Layer 4 of a small transformer language model trained on English Wikipedia (9 layers, counted from 0, width 96).
A neuron's activation on a vector x is GELU(weights . x + bias), where the dot is the dot product.
The model reads these tokens: "app" "ing" "===\n" "In" " " "1" "9" "5" "8" "," " Kal" "eb" " Williams"

The vector x that enters this layer's MLP at each token. A number n stands for (n - 128) times 0.027.
0 "app": 95, 127, 138, 118, 133, 142, 205, 155, 161, 75, 111, 122, 96, 174, 120, 108, 120, 108, 76, 143, 172, 73, 78, 128, 115, 37, 118, 117, 65, 112, 144, 239, 189, 172, 172, 110, 109, 188, 126, 159, 100, 165, 98, 112, 173, 166, 102, 169, 189, 140, 121, 146, 115, 111, 166, 108, 103, 89, 162, 195, 161, 132, 105, 78, 134, 115, 97, 116, 130, 165, 76, 111, 148, 95, 161, 163, 81, 144, 101, 145, 178, 167, 66, 122, 59, 120, 182, 135, 81, 93, 69, 135, 201, 161, 87, 131
1 "ing": 197, 195, 95, 102, 161, 175, 149, 112, 161, 85, 133, 128, 117, 141, 67, 151, 44, 120, 127, 132, 191, 130, 90, 117, 121, 29, 121, 198, 96, 181, 125, 133, 187, 231, 158, 148, 152, 78, 91, 161, 190, 121, 151, 171, 214, 109, 67, 97, 128, 125, 83, 164, 124, 120, 129, 66, 128, 100, 111, 107, 171, 84, 143, 100, 105, 93, 53, 101, 164, 144, 182, 157, 49, 101, 108, 166, 112, 80, 125, 157, 140, 129, 132, 165, 57, 145, 171, 99, 116, 143, 103, 148, 192, 118, 144, 111
2 "===\n": 182, 118, 114, 144, 107, 145, 144, 96, 81, 100, 99, 129, 107, 231, 83, 181, 39, 190, 100, 128, 180, 119, 137, 111, 144, 78, 189, 220, 85, 132, 81, 169, 158, 183, 184, 118, 114, 117, 128, 134, 154, 137, 97, 88, 187, 108, 116, 128, 183, 121, 151, 145, 133, 92, 126, 94, 103, 64, 81, 132, 193, 166, 127, 105, 153, 83, 113, 100, 175, 183, 142, 179, 106, 52, 162, 61, 140, 110, 144, 152, 146, 110, 58, 151, 38, 145, 188, 113, 61, 159, 151, 111, 118, 131, 147, 90
3 "In": 248, 171, 106, 117, 131, 169, 99, 101, 126, 88, 108, 96, 81, 153, 127, 130, 44, 185, 137, 153, 172, 142, 108, 136, 152, 107, 118, 180, 28, 174, 123, 132, 175, 160, 184, 79, 133, 82, 105, 151, 147, 146, 119, 160, 201, 106, 102, 152, 142, 151, 158, 130, 149, 100, 135, 133, 108, 76, 97, 104, 125, 157, 69, 162, 125, 109, 46, 112, 177, 176, 150, 130, 48, 93, 142, 121, 141, 84, 137, 151, 156, 153, 49, 197, 92, 149, 163, 93, 62, 157, 94, 158, 151, 153, 165, 46
4 " ": 214, 149, 114, 118, 108, 158, 166, 87, 147, 101, 140, 144, 102, 138, 103, 160, 34, 135, 160, 63, 138, 110, 76, 145, 146, 109, 123, 165, 97, 151, 138, 175, 174, 140, 183, 42, 163, 109, 117, 194, 218, 135, 122, 113, 201, 183, 127, 147, 135, 149, 103, 141, 149, 127, 87, 95, 93, 124, 47, 94, 124, 162, 74, 92, 113, 99, 82, 76, 178, 216, 156, 134, 50, 102, 149, 146, 141, 84, 151, 217, 144, 121, 60, 111, 94, 160, 158, 110, 51, 184, 121, 135, 118, 135, 141, 93
5 "1": 222, 188, 107, 112, 112, 163, 162, 71, 172, 77, 130, 102, 127, 160, 65, 168, 45, 177, 105, 69, 143, 137, 92, 164, 145, 111, 120, 118, 107, 175, 133, 153, 156, 152, 166, 45, 136, 91, 139, 183, 179, 137, 120, 164, 199, 136, 139, 141, 147, 125, 96, 138, 158, 101, 114, 103, 110, 73, 79, 108, 162, 113, 130, 61, 100, 139, 96, 84, 164, 239, 155, 120, 62, 93, 157, 167, 147, 46, 143, 232, 143, 95, 102, 149, 109, 151, 160, 88, 86, 176, 138, 133, 140, 66, 129, 97
6 "9": 241, 175, 90, 111, 138, 179, 137, 64, 129, 85, 148, 128, 139, 150, 68, 181, 61, 128, 69, 80, 152, 119, 72, 135, 128, 134, 113, 88, 103, 159, 113, 188, 137, 156, 159, 108, 147, 91, 140, 181, 186, 139, 136, 173, 188, 153, 113, 114, 131, 126, 121, 181, 110, 106, 129, 99, 89, 82, 108, 129, 149, 110, 154, 88, 111, 143, 111, 97, 183, 192, 188, 127, 39, 77, 164, 186, 134, 19, 105, 192, 148, 135, 95, 96, 99, 174, 180, 103, 78, 204, 124, 178, 106, 110, 114, 99
7 "5": 209, 197, 105, 73, 170, 144, 103, 61, 124, 91, 161, 98, 96, 145, 20, 163, 80, 141, 116, 113, 175, 149, 104, 159, 110, 119, 130, 132, 109, 188, 136, 144, 150, 189, 130, 140, 182, 108, 139, 140, 181, 128, 109, 135, 178, 184, 130, 94, 173, 146, 66, 99, 109, 124, 85, 110, 108, 103, 85, 121, 157, 83, 138, 105, 105, 117, 117, 155, 176, 197, 176, 129, 68, 35, 188, 142, 125, 49, 80, 219, 142, 169, 89, 128, 105, 179, 149, 121, 108, 149, 82, 184, 144, 131, 103, 93
8 "8": 222, 172, 135, 120, 133, 147, 119, 98, 113, 84, 168, 91, 78, 186, 38, 135, 42, 113, 135, 118, 138, 111, 119, 165, 109, 126, 136, 175, 83, 183, 160, 129, 140, 187, 109, 166, 210, 107, 125, 111, 169, 140, 99, 144, 180, 153, 118, 100, 176, 112, 91, 118, 121, 82, 99, 82, 84, 126, 73, 134, 162, 79, 153, 132, 106, 128, 107, 170, 177, 183, 179, 146, 77, 18, 159, 154, 162, 54, 101, 176, 141, 126, 78, 142, 82, 151, 183, 148, 109, 194, 86, 169, 159, 139, 113, 88
9 ",": 233, 141, 79, 158, 131, 137, 156, 150, 114, 96, 169, 111, 69, 168, 99, 117, 80, 176, 92, 170, 167, 63, 149, 151, 107, 113, 134, 161, 84, 165, 139, 119, 132, 168, 163, 113, 171, 90, 117, 86, 185, 142, 103, 136, 169, 86, 68, 113, 173, 90, 135, 102, 139, 98, 88, 54, 107, 103, 63, 135, 183, 167, 160, 183, 121, 89, 147, 89, 141, 223, 184, 121, 69, 69, 154, 111, 146, 111, 170, 147, 125, 138, 37, 149, 34, 174, 211, 136, 106, 118, 114, 111, 149, 144, 158, 120
10 " Kal": 216, 164, 72, 100, 126, 162, 118, 126, 161, 86, 144, 72, 127, 128, 71, 73, 60, 135, 116, 194, 169, 60, 108, 159, 142, 101, 192, 179, 48, 154, 221, 138, 173, 171, 152, 135, 118, 143, 108, 145, 175, 161, 135, 141, 112, 126, 145, 81, 160, 135, 125, 121, 132, 109, 135, 121, 127, 142, 40, 99, 142, 167, 161, 133, 143, 135, 166, 145, 154, 175, 146, 110, 73, 80, 72, 145, 88, 99, 149, 188, 124, 108, 82, 144, 102, 169, 161, 31, 22, 147, 85, 188, 109, 163, 160, 82
11 "eb": 142, 114, 44, 118, 147, 159, 108, 122, 188, 123, 158, 75, 115, 128, 110, 89, 56, 134, 122, 149, 140, 65, 100, 181, 114, 79, 179, 171, 153, 174, 178, 140, 165, 237, 163, 163, 110, 146, 79, 135, 175, 155, 169, 149, 177, 99, 129, 33, 143, 121, 90, 137, 103, 92, 152, 96, 117, 133, 48, 100, 96, 115, 178, 156, 177, 144, 153, 127, 155, 166, 130, 128, 119, 68, 70, 138, 142, 83, 149, 208, 89, 146, 158, 131, 57, 157, 169, 112, 7, 156, 97, 155, 113, 121, 162, 89
12 " Williams": 155, 173, 97, 146, 166, 166, 107, 125, 188, 47, 123, 98, 116, 153, 101, 101, 41, 129, 94, 115, 149, 85, 119, 171, 118, 71, 195, 217, 119, 187, 144, 147, 174, 218, 125, 171, 186, 96, 71, 172, 179, 152, 122, 138, 136, 134, 158, 65, 162, 86, 118, 164, 105, 100, 116, 98, 111, 126, 28, 94, 128, 156, 126, 166, 150, 94, 137, 120, 230, 161, 163, 133, 70, 93, 51, 107, 166, 134, 96, 150, 118, 137, 132, 136, 82, 177, 112, 126, 58, 145, 57, 159, 98, 128, 120, 133

Each question shows the input weights of one neuron of the MLP. A number n stands for (n - 128) times 0.0039.

n302 (bias -0.060): 100, 88, 131, 104, 139, 85, 116, 155, 139, 79, 74, 170, 137, 163, 91, 168, 142, 124, 179, 109, 125, 118, 153, 166, 151, 141, 152, 106, 126, 146, 107, 129, 145, 93, 162, 90, 147, 102, 113, 132, 144, 113, 109, 198, 160, 94, 140, 157, 106, 103, 121, 160, 117, 111, 172, 79, 130, 129, 123, 167, 121, 144, 130, 141, 71, 112, 146, 115, 129, 105, 139, 117, 132, 164, 161, 86, 82, 177, 137, 111, 126, 121, 150, 109, 110, 124, 132, 130, 121, 160, 111, 131, 75, 134, 130, 153
Its two highest activations, in order, are on tokens 2 "===\n", 4 " "

n114 (bias -0.044): 121, 93, 122, 121, 118, 120, 108, 126, 130, 125, 118, 133, 173, 117, 116, 146, 136, 148, 106, 144, 136, 141, 156, 105, 113, 138, 148, 118, 131, 135, 146, 121, 127, 110, 109, 118, 112, 133, 118, 153, 102, 150, 113, 140, 127, 118, 141, 144, 108, 106, 145, 107, 113, 97, 94, 119, 83, 163, 152, 107, 137, 156, 119, 113, 145, 145, 139, 144, 108, 185, 148, 112, 120, 136, 118, 87, 140, 128, 125, 110, 76, 122, 127, 121, 118, 135, 139, 176, 141, 129, 153, 111, 160, 121, 132, 157
Which token does this neuron like most? 9 ","

n177 (bias -0.101): 95, 97, 158, 72, 157, 94, 122, 133, 103, 154, 124, 127, 85, 112, 95, 157, 97, 88, 155, 190, 125, 82, 142, 104, 97, 125, 90, 155, 118, 150, 83, 123, 144, 92, 39, 131, 135, 135, 139, 93, 137, 98, 145, 141, 164, 123, 145, 107, 106, 138, 145, 127, 103, 141, 120, 109, 151, 134, 168, 111, 175, 118, 167, 135, 130, 103, 92, 157, 99, 124, 112, 100, 121, 114, 142, 164, 99, 165, 139, 136, 113, 120, 146, 128, 119, 159, 104, 143, 139, 113, 176, 133, 140, 142, 126, 138
On which token does it fire most, and how strongly? 1 "ing", at about 0.1

n17 (bias -0.033): 170, 115, 149, 55, 141, 92, 148, 92, 170, 122, 134, 125, 128, 114, 111, 126, 165, 114, 78, 197, 121, 135, 107, 129, 106, 129, 134, 121, 137, 110, 83, 117, 114, 136, 118, 150, 140, 166, 143, 142, 126, 142, 158, 116, 109, 163, 140, 113, 108, 142, 156, 116, 73, 111, 121, 135, 121, 138, 137, 158, 105, 140, 185, 125, 114, 108, 114, 139, 116, 105, 174, 106, 96, 137, 146, 135, 157, 178, 129, 143, 139, 157, 136, 123, 139, 135, 101, 126, 127, 108, 175, 111, 133, 129, 150, 136
Which token does this neuron like most? 7 "5"

n167 (bias -0.026): 153, 124, 157, 139, 101, 114, 137, 112, 110, 94, 159, 121, 150, 105, 115, 119, 123, 144, 124, 116, 144, 141, 166, 142, 101, 145, 178, 145, 108, 92, 115, 107, 132, 91, 152, 139, 118, 140, 155, 108, 117, 141, 123, 142, 115, 126, 147, 134, 154, 96, 109, 116, 127, 107, 169, 145, 130, 163, 110, 141, 147, 123, 139, 145, 91, 113, 108, 115, 131, 137, 130, 106, 97, 109, 131, 90, 140, 111, 111, 90, 130, 132, 159, 139, 161, 124, 132, 133, 177, 134, 102, 147, 129, 167, 133, 123
On which token does it fire most, and how strongly? 8 "8", at about 0.63

n30 (bias -0.024): 97, 94, 131, 95, 202, 115, 110, 76, 151, 126, 154, 140, 145, 106, 87, 138, 134, 113, 132, 112, 116, 139, 97, 137, 136, 144, 114, 80, 129, 126, 116, 154, 108, 83, 151, 125, 102, 164, 181, 174, 128, 162, 123, 93, 147, 114, 162, 124, 165, 146, 125, 121, 173, 136, 125, 145, 138, 136, 148, 149, 134, 99, 119, 117, 89, 113, 137, 132, 119, 165, 151, 147, 117, 97, 139, 128, 146, 144, 84, 106, 167, 168, 132, 125, 112, 131, 144, 107, 130, 116, 109, 118, 116, 134, 135, 163
Its three highest activations, in order, are on tokens 7 "5", 0 "app", 6 "9"

n168 (bias -0.036): 98, 126, 103, 130, 142, 162, 106, 151, 163, 81, 92, 132, 128, 126, 128, 119, 113, 116, 108, 97, 120, 143, 159, 119, 152, 132, 182, 143, 126, 142, 116, 111, 127, 149, 149, 107, 125, 144, 152, 145, 111, 131, 157, 105, 127, 130, 174, 92, 116, 125, 184, 154, 137, 120, 131, 127, 118, 159, 127, 112, 119, 140, 108, 173, 118, 191, 89, 135, 120, 144, 96, 145, 158, 142, 109, 130, 107, 177, 126, 117, 147, 159, 142, 154, 122, 131, 64, 166, 104, 133, 129, 111, 139, 108, 85, 110
On which token does it fire most, and how strongly? 12 " Williams", at about 1.6

n211 (bias -0.044): 141, 120, 136, 99, 157, 122, 149, 99, 154, 125, 145, 141, 117, 116, 149, 154, 120, 92, 103, 100, 105, 134, 147, 132, 91, 129, 202, 103, 124, 147, 106, 115, 139, 102, 103, 97, 80, 131, 145, 128, 154, 125, 156, 137, 138, 98, 103, 81, 153, 136, 137, 98, 142, 139, 100, 111, 151, 151, 105, 104, 122, 128, 143, 112, 149, 166, 149, 107, 103, 138, 137, 157, 139, 153, 169, 93, 159, 140, 135, 94, 149, 131, 185, 156, 92, 155, 134, 139, 96, 94, 107, 84, 141, 151, 92, 168
Its two highest activations, in order, are on tokens 11 "eb", 9 ","

n179 (bias -0.035): 140, 136, 110, 90, 127, 127, 143, 107, 134, 147, 140, 110, 147, 94, 135, 135, 146, 114, 151, 143, 66, 131, 87, 109, 145, 163, 109, 167, 136, 171, 104, 116, 113, 125, 147, 123, 133, 77, 150, 113, 142, 125, 134, 124, 101, 155, 140, 138, 116, 99, 85, 120, 106, 120, 87, 139, 83, 105, 108, 148, 103, 145, 126, 149, 106, 115, 142, 97, 118, 169, 184, 152, 111, 95, 107, 121, 108, 139, 113, 125, 134, 106, 176, 126, 144, 101, 89, 118, 158, 141, 104, 112, 121, 152, 165, 123
Its two highest activations, in order, are on tokens 4 " ", 7 "5"

n29 (bias -0.056): 140, 146, 125, 130, 128, 137, 117, 81, 92, 96, 166, 132, 114, 135, 131, 118, 92, 117, 155, 137, 152, 137, 140, 106, 120, 131, 128, 122, 128, 95, 107, 124, 137, 110, 122, 93, 137, 101, 144, 103, 123, 116, 120, 109, 161, 151, 141, 166, 92, 120, 181, 134, 147, 164, 144, 155, 147, 167, 127, 103, 142, 113, 105, 153, 117, 110, 105, 132, 124, 155, 107, 114, 118, 143, 98, 217, 152, 144, 144, 149, 131, 153, 135, 69, 158, 105, 104, 130, 177, 115, 125, 111, 171, 148, 103, 108
Its three highest activations, in order, are on tokens 4 " ", 3 "In", 5 "1"

n225 (bias -0.056): 136, 163, 153, 92, 98, 101, 115, 101, 113, 145, 148, 122, 109, 84, 160, 92, 169, 116, 142, 100, 166, 168, 100, 99, 152, 120, 110, 112, 121, 135, 129, 125, 129, 132, 109, 126, 93, 127, 134, 133, 115, 136, 125, 96, 133, 158, 134, 96, 118, 106, 136, 130, 100, 173, 147, 89, 120, 173, 120, 165, 152, 110, 131, 119, 111, 127, 165, 125, 139, 126, 126, 142, 140, 108, 120, 148, 98, 88, 137, 115, 110, 92, 135, 109, 106, 135, 143, 112, 146, 147, 118, 103, 145, 134, 109, 119
On which token does it fire most, and how strongly? 7 "5", at about 0.19

n27 (bias -0.001): 140, 146, 121, 134, 88, 126, 121, 128, 115, 171, 161, 119, 153, 157, 110, 143, 104, 126, 119, 140, 128, 132, 118, 124, 143, 121, 114, 75, 145, 134, 129, 98, 132, 130, 165, 107, 83, 170, 160, 122, 159, 124, 118, 138, 116, 157, 112, 138, 118, 114, 186, 109, 143, 155, 106, 136, 134, 139, 159, 139, 111, 115, 168, 157, 160, 147, 115, 134, 114, 161, 181, 138, 138, 122, 142, 121, 139, 111, 124, 128, 121, 126, 149, 111, 154, 133, 107, 125, 123, 128, 132, 121, 112, 162, 128, 96
Which token does this neuron like most? 6 "9"

n310 (bias -0.062): 101, 105, 154, 100, 90, 123, 157, 105, 122, 155, 104, 110, 125, 150, 137, 148, 166, 102, 135, 116, 154, 110, 114, 149, 115, 126, 88, 156, 128, 108, 150, 126, 180, 117, 106, 128, 93, 136, 167, 99, 151, 91, 114, 151, 138, 113, 153, 113, 125, 72, 114, 79, 131, 124, 99, 112, 145, 174, 158, 149, 120, 109, 104, 146, 123, 121, 139, 120, 176, 146, 99, 99, 173, 145, 137, 135, 120, 90, 130, 121, 129, 151, 85, 149, 121, 132, 146, 113, 135, 131, 141, 147, 138, 135, 110, 118
Which token does this neuron like most? 0 "app"

n269 (bias -0.057): 131, 128, 129, 159, 128, 134, 145, 173, 33, 90, 130, 123, 131, 127, 163, 159, 156, 131, 100, 92, 105, 162, 119, 116, 116, 167, 129, 112, 93, 141, 158, 64, 153, 81, 119, 139, 159, 155, 118, 130, 104, 140, 133, 114, 165, 117, 128, 100, 119, 125, 138, 115, 139, 125, 128, 121, 126, 108, 114, 154, 116, 124, 134, 129, 97, 194, 125, 134, 139, 119, 102, 129, 91, 117, 110, 142, 125, 118, 123, 122, 153, 127, 121, 104, 160, 122, 173, 167, 119, 137, 102, 131, 109, 129, 145, 197
Its two highest activations, in order, are on tokens 8 "8", 6 "9"

n253 (bias -0.026): 132, 143, 134, 113, 140, 95, 108, 95, 150, 118, 136, 138, 157, 142, 148, 83, 125, 148, 157, 115, 109, 88, 114, 126, 116, 128, 129, 88, 154, 124, 101, 138, 85, 122, 173, 124, 111, 138, 144, 181, 102, 165, 148, 123, 131, 156, 158, 169, 151, 149, 147, 129, 109, 120, 106, 118, 133, 127, 131, 162, 118, 137, 118, 138, 140, 164, 109, 143, 160, 126, 143, 150, 128, 107, 112, 105, 113, 121, 147, 116, 94, 132, 145, 133, 146, 130, 140, 140, 116, 122, 150, 124, 123, 125, 114, 91
On which token does it fire most, and how strongly? 6 "9", at about 0.21

n145 (bias -0.017): 128, 91, 66, 111, 90, 155, 158, 106, 140, 132, 131, 132, 132, 133, 98, 126, 127, 141, 96, 156, 105, 123, 95, 118, 116, 179, 117, 116, 133, 78, 95, 130, 140, 110, 120, 81, 121, 98, 111, 140, 120, 146, 125, 158, 138, 129, 115, 136, 133, 128, 159, 167, 170, 129, 139, 117, 169, 134, 117, 142, 116, 105, 104, 89, 132, 93, 117, 132, 135, 112, 140, 88, 106, 150, 156, 170, 113, 101, 136, 85, 141, 137, 129, 178, 174, 144, 122, 156, 145, 152, 144, 103, 92, 128, 113, 125
On which token does it fire most, and how strongly? 6 "9", at about 1.2

n132 (bias -0.050): 102, 85, 103, 99, 119, 159, 139, 145, 96, 142, 120, 126, 115, 145, 102, 156, 136, 113, 97, 96, 98, 131, 123, 165, 125, 151, 153, 114, 146, 95, 106, 131, 146, 154, 138, 99, 112, 105, 116, 139, 146, 110, 159, 126, 138, 148, 119, 64, 171, 143, 129, 105, 127, 136, 108, 100, 100, 146, 108, 110, 82, 148, 119, 160, 153, 132, 142, 140, 137, 126, 96, 127, 111, 137, 113, 128, 116, 137, 79, 104, 124, 150, 130, 156, 161, 86, 153, 101, 123, 119, 116, 140, 115, 133, 101, 145
Which token does this neuron like most? 11 "eb"

n21 (bias -0.045): 138, 143, 105, 88, 95, 129, 141, 123, 69, 111, 165, 119, 112, 135, 127, 108, 154, 124, 161, 137, 110, 164, 123, 159, 138, 170, 157, 122, 124, 135, 115, 159, 175, 111, 130, 85, 115, 83, 149, 107, 102, 144, 139, 105, 85, 170, 71, 95, 128, 110, 123, 106, 143, 110, 111, 141, 153, 109, 94, 134, 111, 153, 110, 114, 120, 154, 140, 123, 163, 149, 138, 104, 177, 171, 113, 114, 135, 163, 131, 117, 99, 147, 118, 110, 129, 126, 162, 133, 158, 101, 141, 139, 140, 137, 140, 80
On which token does it fire most, and how strongly? 9 ",", at about 0.24

n190 (bias -0.087): 129, 131, 65, 144, 114, 87, 158, 151, 133, 172, 108, 122, 55, 123, 118, 142, 147, 139, 139, 121, 101, 96, 169, 91, 131, 187, 127, 143, 175, 123, 131, 133, 109, 123, 91, 87, 114, 92, 133, 134, 123, 149, 93, 84, 112, 183, 87, 131, 110, 75, 139, 106, 138, 116, 156, 158, 120, 182, 135, 160, 147, 151, 165, 145, 84, 100, 149, 111, 126, 122, 127, 155, 127, 86, 158, 154, 131, 133, 123, 127, 120, 115, 154, 133, 86, 138, 131, 153, 160, 139, 120, 88, 163, 130, 134, 70
On which token does it fire most, and how strongly? 9 ",", at about 1.2

n97 (bias -0.058): 147, 118, 141, 111, 109, 137, 112, 151, 131, 113, 107, 148, 114, 144, 111, 123, 167, 134, 122, 104, 88, 113, 133, 134, 127, 143, 130, 138, 83, 132, 151, 125, 96, 136, 137, 95, 108, 131, 139, 162, 146, 120, 172, 126, 124, 162, 91, 95, 113, 163, 125, 129, 137, 118, 118, 86, 137, 149, 108, 98, 153, 90, 146, 101, 116, 146, 123, 133, 85, 126, 91, 171, 113, 140, 130, 62, 96, 107, 113, 123, 131, 138, 140, 126, 173, 141, 141, 138, 157, 101, 125, 135, 140, 86, 102, 140
Its three highest activations, in order, are on tokens 5 "1", 7 "5", 1 "ing"

n57 (bias -0.020): 117, 147, 128, 108, 146, 139, 121, 126, 109, 108, 181, 102, 112, 127, 132, 112, 119, 107, 138, 101, 119, 118, 146, 114, 126, 125, 103, 107, 126, 155, 141, 128, 144, 121, 82, 144, 117, 149, 126, 160, 91, 94, 119, 155, 125, 152, 103, 119, 139, 92, 125, 178, 160, 121, 100, 168, 138, 147, 131, 182, 114, 125, 137, 140, 97, 160, 121, 138, 126, 111, 134, 115, 111, 133, 160, 122, 122, 140, 125, 121, 103, 98, 133, 129, 94, 106, 100, 136, 120, 176, 150, 148, 127, 124, 117, 146
On which token does it fire most, and how strongly? 8 "8", at about 0.54

n77 (bias -0.069): 127, 174, 130, 124, 79, 108, 103, 112, 83, 115, 71, 127, 151, 158, 136, 139, 129, 96, 160, 127, 117, 147, 131, 85, 159, 86, 133, 101, 108, 121, 96, 123, 153, 145, 128, 114, 115, 151, 119, 153, 111, 139, 92, 149, 143, 150, 166, 129, 137, 149, 140, 132, 116, 128, 145, 138, 160, 127, 131, 112, 151, 125, 112, 149, 119, 156, 115, 134, 107, 138, 130, 95, 72, 135, 146, 142, 96, 128, 130, 66, 128, 151, 131, 150, 89, 115, 148, 79, 139, 140, 157, 146, 130, 127, 123, 144
On which token does it fire most, and how strongly? 3 "In", at about 1.2

n308 (bias -0.038): 128, 101, 144, 126, 119, 143, 115, 147, 146, 93, 123, 130, 143, 151, 119, 143, 178, 146, 98, 118, 117, 153, 133, 153, 115, 113, 148, 122, 149, 129, 125, 104, 147, 116, 158, 130, 130, 145, 122, 129, 117, 177, 181, 138, 92, 105, 169, 141, 138, 187, 108, 93, 140, 112, 143, 105, 114, 172, 107, 103, 99, 141, 102, 115, 129, 164, 126, 83, 185, 108, 182, 134, 137, 167, 91, 104, 96, 161, 132, 112, 126, 114, 110, 154, 156, 150, 107, 110, 150, 108, 114, 100, 164, 141, 120, 103
Its two highest activations, in order, are on tokens 12 " Williams", 10 " Kal"

n175 (bias -0.054): 115, 103, 112, 159, 142, 177, 118, 157, 115, 111, 124, 118, 112, 133, 152, 81, 147, 85, 137, 157, 120, 132, 109, 115, 188, 140, 152, 109, 77, 99, 136, 117, 99, 124, 112, 136, 128, 124, 152, 155, 167, 118, 135, 83, 143, 139, 135, 113, 106, 121, 180, 160, 137, 77, 134, 119, 146, 155, 130, 113, 133, 165, 98, 112, 114, 118, 103, 138, 164, 106, 86, 110, 131, 116, 78, 128, 96, 133, 139, 83, 121, 133, 110, 126, 179, 113, 140, 151, 124, 119, 117, 145, 141, 104, 131, 172
Its three highest activations, in order, are on tokens 10 " Kal", 0 "app", 12 " Williams"

n160 (bias -0.070): 152, 130, 173, 131, 134, 123, 98, 131, 139, 112, 123, 163, 129, 128, 186, 174, 121, 112, 87, 126, 124, 136, 112, 133, 138, 142, 108, 99, 119, 157, 109, 111, 106, 147, 172, 99, 138, 181, 150, 105, 96, 84, 126, 142, 156, 138, 178, 111, 117, 158, 120, 101, 101, 95, 105, 141, 124, 125, 120, 134, 69, 139, 113, 130, 165, 125, 117, 137, 150, 149, 120, 150, 172, 147, 160, 155, 111, 112, 117, 129, 120, 71, 115, 120, 102, 115, 92, 129, 128, 139, 123, 109, 166, 115, 129, 148
Which token does this neuron like most? 5 "1"

n243 (bias -0.021): 106, 67, 131, 118, 171, 104, 162, 127, 147, 137, 147, 173, 140, 151, 8, 125, 143, 136, 83, 133, 120, 164, 220, 127, 161, 93, 130, 146, 120, 121, 78, 160, 128, 101, 122, 84, 166, 80, 94, 142, 172, 90, 124, 128, 119, 161, 73, 132, 120, 156, 165, 109, 140, 139, 141, 196, 202, 141, 126, 105, 103, 79, 187, 132, 101, 113, 140, 154, 140, 115, 138, 94, 157, 127, 132, 121, 119, 169, 118, 135, 127, 155, 134, 123, 131, 163, 116, 153, 96, 128, 138, 98, 95, 108, 100, 113
Which token does this neuron like most? 7 "5"

n193 (bias -0.050): 120, 119, 165, 96, 136, 125, 111, 139, 102, 114, 131, 112, 155, 125, 157, 65, 119, 124, 120, 133, 115, 142, 160, 152, 119, 169, 146, 93, 116, 155, 108, 75, 91, 119, 148, 127, 155, 136, 132, 165, 125, 114, 97, 143, 114, 136, 153, 90, 144, 121, 143, 125, 128, 127, 144, 106, 97, 84, 117, 89, 78, 124, 115, 105, 94, 134, 124, 173, 107, 141, 65, 147, 138, 146, 114, 160, 65, 149, 79, 166, 157, 132, 165, 135, 108, 150, 160, 105, 100, 172, 148, 154, 119, 154, 128, 205
Its two highest activations, in order, are on tokens 10 " Kal", 11 "eb"

n195 (bias -0.024): 100, 124, 133, 111, 150, 167, 152, 92, 131, 74, 99, 149, 132, 150, 148, 140, 157, 118, 119, 126, 94, 141, 99, 90, 129, 95, 168, 162, 167, 113, 149, 84, 98, 123, 129, 129, 112, 97, 137, 114, 127, 143, 180, 106, 135, 95, 167, 157, 130, 141, 111, 147, 125, 118, 97, 114, 140, 138, 133, 145, 90, 93, 127, 144, 143, 139, 140, 142, 170, 99, 122, 108, 149, 128, 89, 163, 94, 111, 147, 114, 132, 136, 144, 142, 127, 129, 95, 137, 111, 120, 100, 121, 161, 153, 132, 140
Its two highest activations, in order, are on tokens 12 " Williams", 11 "eb"

n22 (bias -0.037): 129, 119, 123, 108, 104, 83, 114, 115, 168, 152, 115, 144, 133, 164, 112, 109, 120, 128, 145, 149, 110, 164, 135, 139, 137, 133, 129, 117, 94, 94, 129, 187, 133, 122, 112, 83, 121, 115, 122, 149, 146, 183, 132, 121, 114, 149, 128, 132, 136, 113, 106, 127, 80, 83, 136, 83, 128, 138, 130, 119, 144, 130, 152, 100, 110, 83, 115, 164, 131, 86, 136, 115, 95, 155, 87, 143, 120, 135, 98, 127, 126, 110, 165, 157, 139, 150, 117, 130, 130, 113, 155, 125, 106, 111, 113, 142
On which token does it fire most, and how strongly? 12 " Williams", at about 0.24

n32 (bias -0.066): 93, 160, 118, 123, 110, 92, 133, 103, 146, 76, 124, 134, 139, 111, 149, 120, 158, 102, 96, 106, 122, 154, 126, 138, 118, 167, 87, 120, 110, 142, 114, 130, 113, 120, 87, 40, 92, 125, 166, 105, 120, 96, 131, 158, 134, 146, 174, 161, 115, 134, 126, 106, 77, 113, 136, 105, 131, 152, 135, 124, 119, 156, 112, 124, 137, 113, 93, 161, 137, 148, 163, 163, 131, 105, 174, 145, 165, 149, 116, 144, 171, 170, 100, 121, 131, 112, 117, 120, 118, 107, 189, 89, 105, 87, 134, 127
Its three highest activations, in order, are on tokens 5 "1", 4 " ", 6 "9"

n230 (bias -0.055): 159, 104, 78, 75, 157, 137, 117, 176, 120, 165, 144, 133, 115, 155, 137, 124, 121, 131, 157, 152, 133, 156, 127, 122, 182, 153, 140, 162, 94, 89, 125, 128, 127, 97, 164, 125, 118, 113, 111, 140, 116, 122, 137, 103, 163, 150, 114, 140, 93, 139, 123, 134, 104, 128, 149, 109, 96, 129, 167, 118, 139, 91, 118, 186, 63, 127, 72, 132, 108, 95, 134, 109, 122, 172, 128, 170, 98, 150, 132, 123, 164, 128, 121, 166, 122, 114, 103, 169, 120, 106, 93, 115, 154, 136, 103, 88
Its two highest activations, in order, are on tokens 3 "In", 1 "ing"

n37 (bias -0.024): 104, 140, 134, 82, 126, 127, 105, 125, 161, 142, 102, 91, 93, 131, 134, 96, 161, 106, 151, 104, 131, 123, 106, 182, 130, 130, 127, 90, 110, 104, 139, 104, 145, 139, 107, 126, 112, 120, 157, 121, 124, 160, 170, 113, 156, 173, 151, 158, 121, 112, 86, 101, 121, 124, 160, 120, 160, 122, 102, 157, 131, 118, 113, 105, 105, 114, 121, 140, 111, 115, 111, 169, 120, 144, 128, 131, 168, 130, 141, 143, 129, 134, 164, 76, 176, 111, 120, 81, 145, 134, 136, 124, 119, 107, 156, 118
Which token does this neuron like most? 5 "1"

n23 (bias -0.034): 132, 57, 126, 133, 144, 131, 127, 148, 111, 173, 137, 143, 77, 103, 140, 103, 117, 146, 122, 147, 161, 123, 126, 92, 113, 152, 122, 119, 163, 113, 174, 102, 58, 114, 154, 109, 91, 127, 149, 134, 183, 93, 138, 154, 139, 133, 121, 131, 141, 105, 136, 171, 177, 116, 119, 125, 106, 136, 134, 110, 90, 120, 150, 144, 126, 137, 169, 150, 106, 112, 108, 140, 128, 112, 147, 129, 120, 139, 95, 86, 138, 182, 112, 83, 117, 108, 133, 162, 107, 166, 142, 81, 148, 135, 130, 131
On which token does it fire most, and how strongly? 9 ",", at about 0.2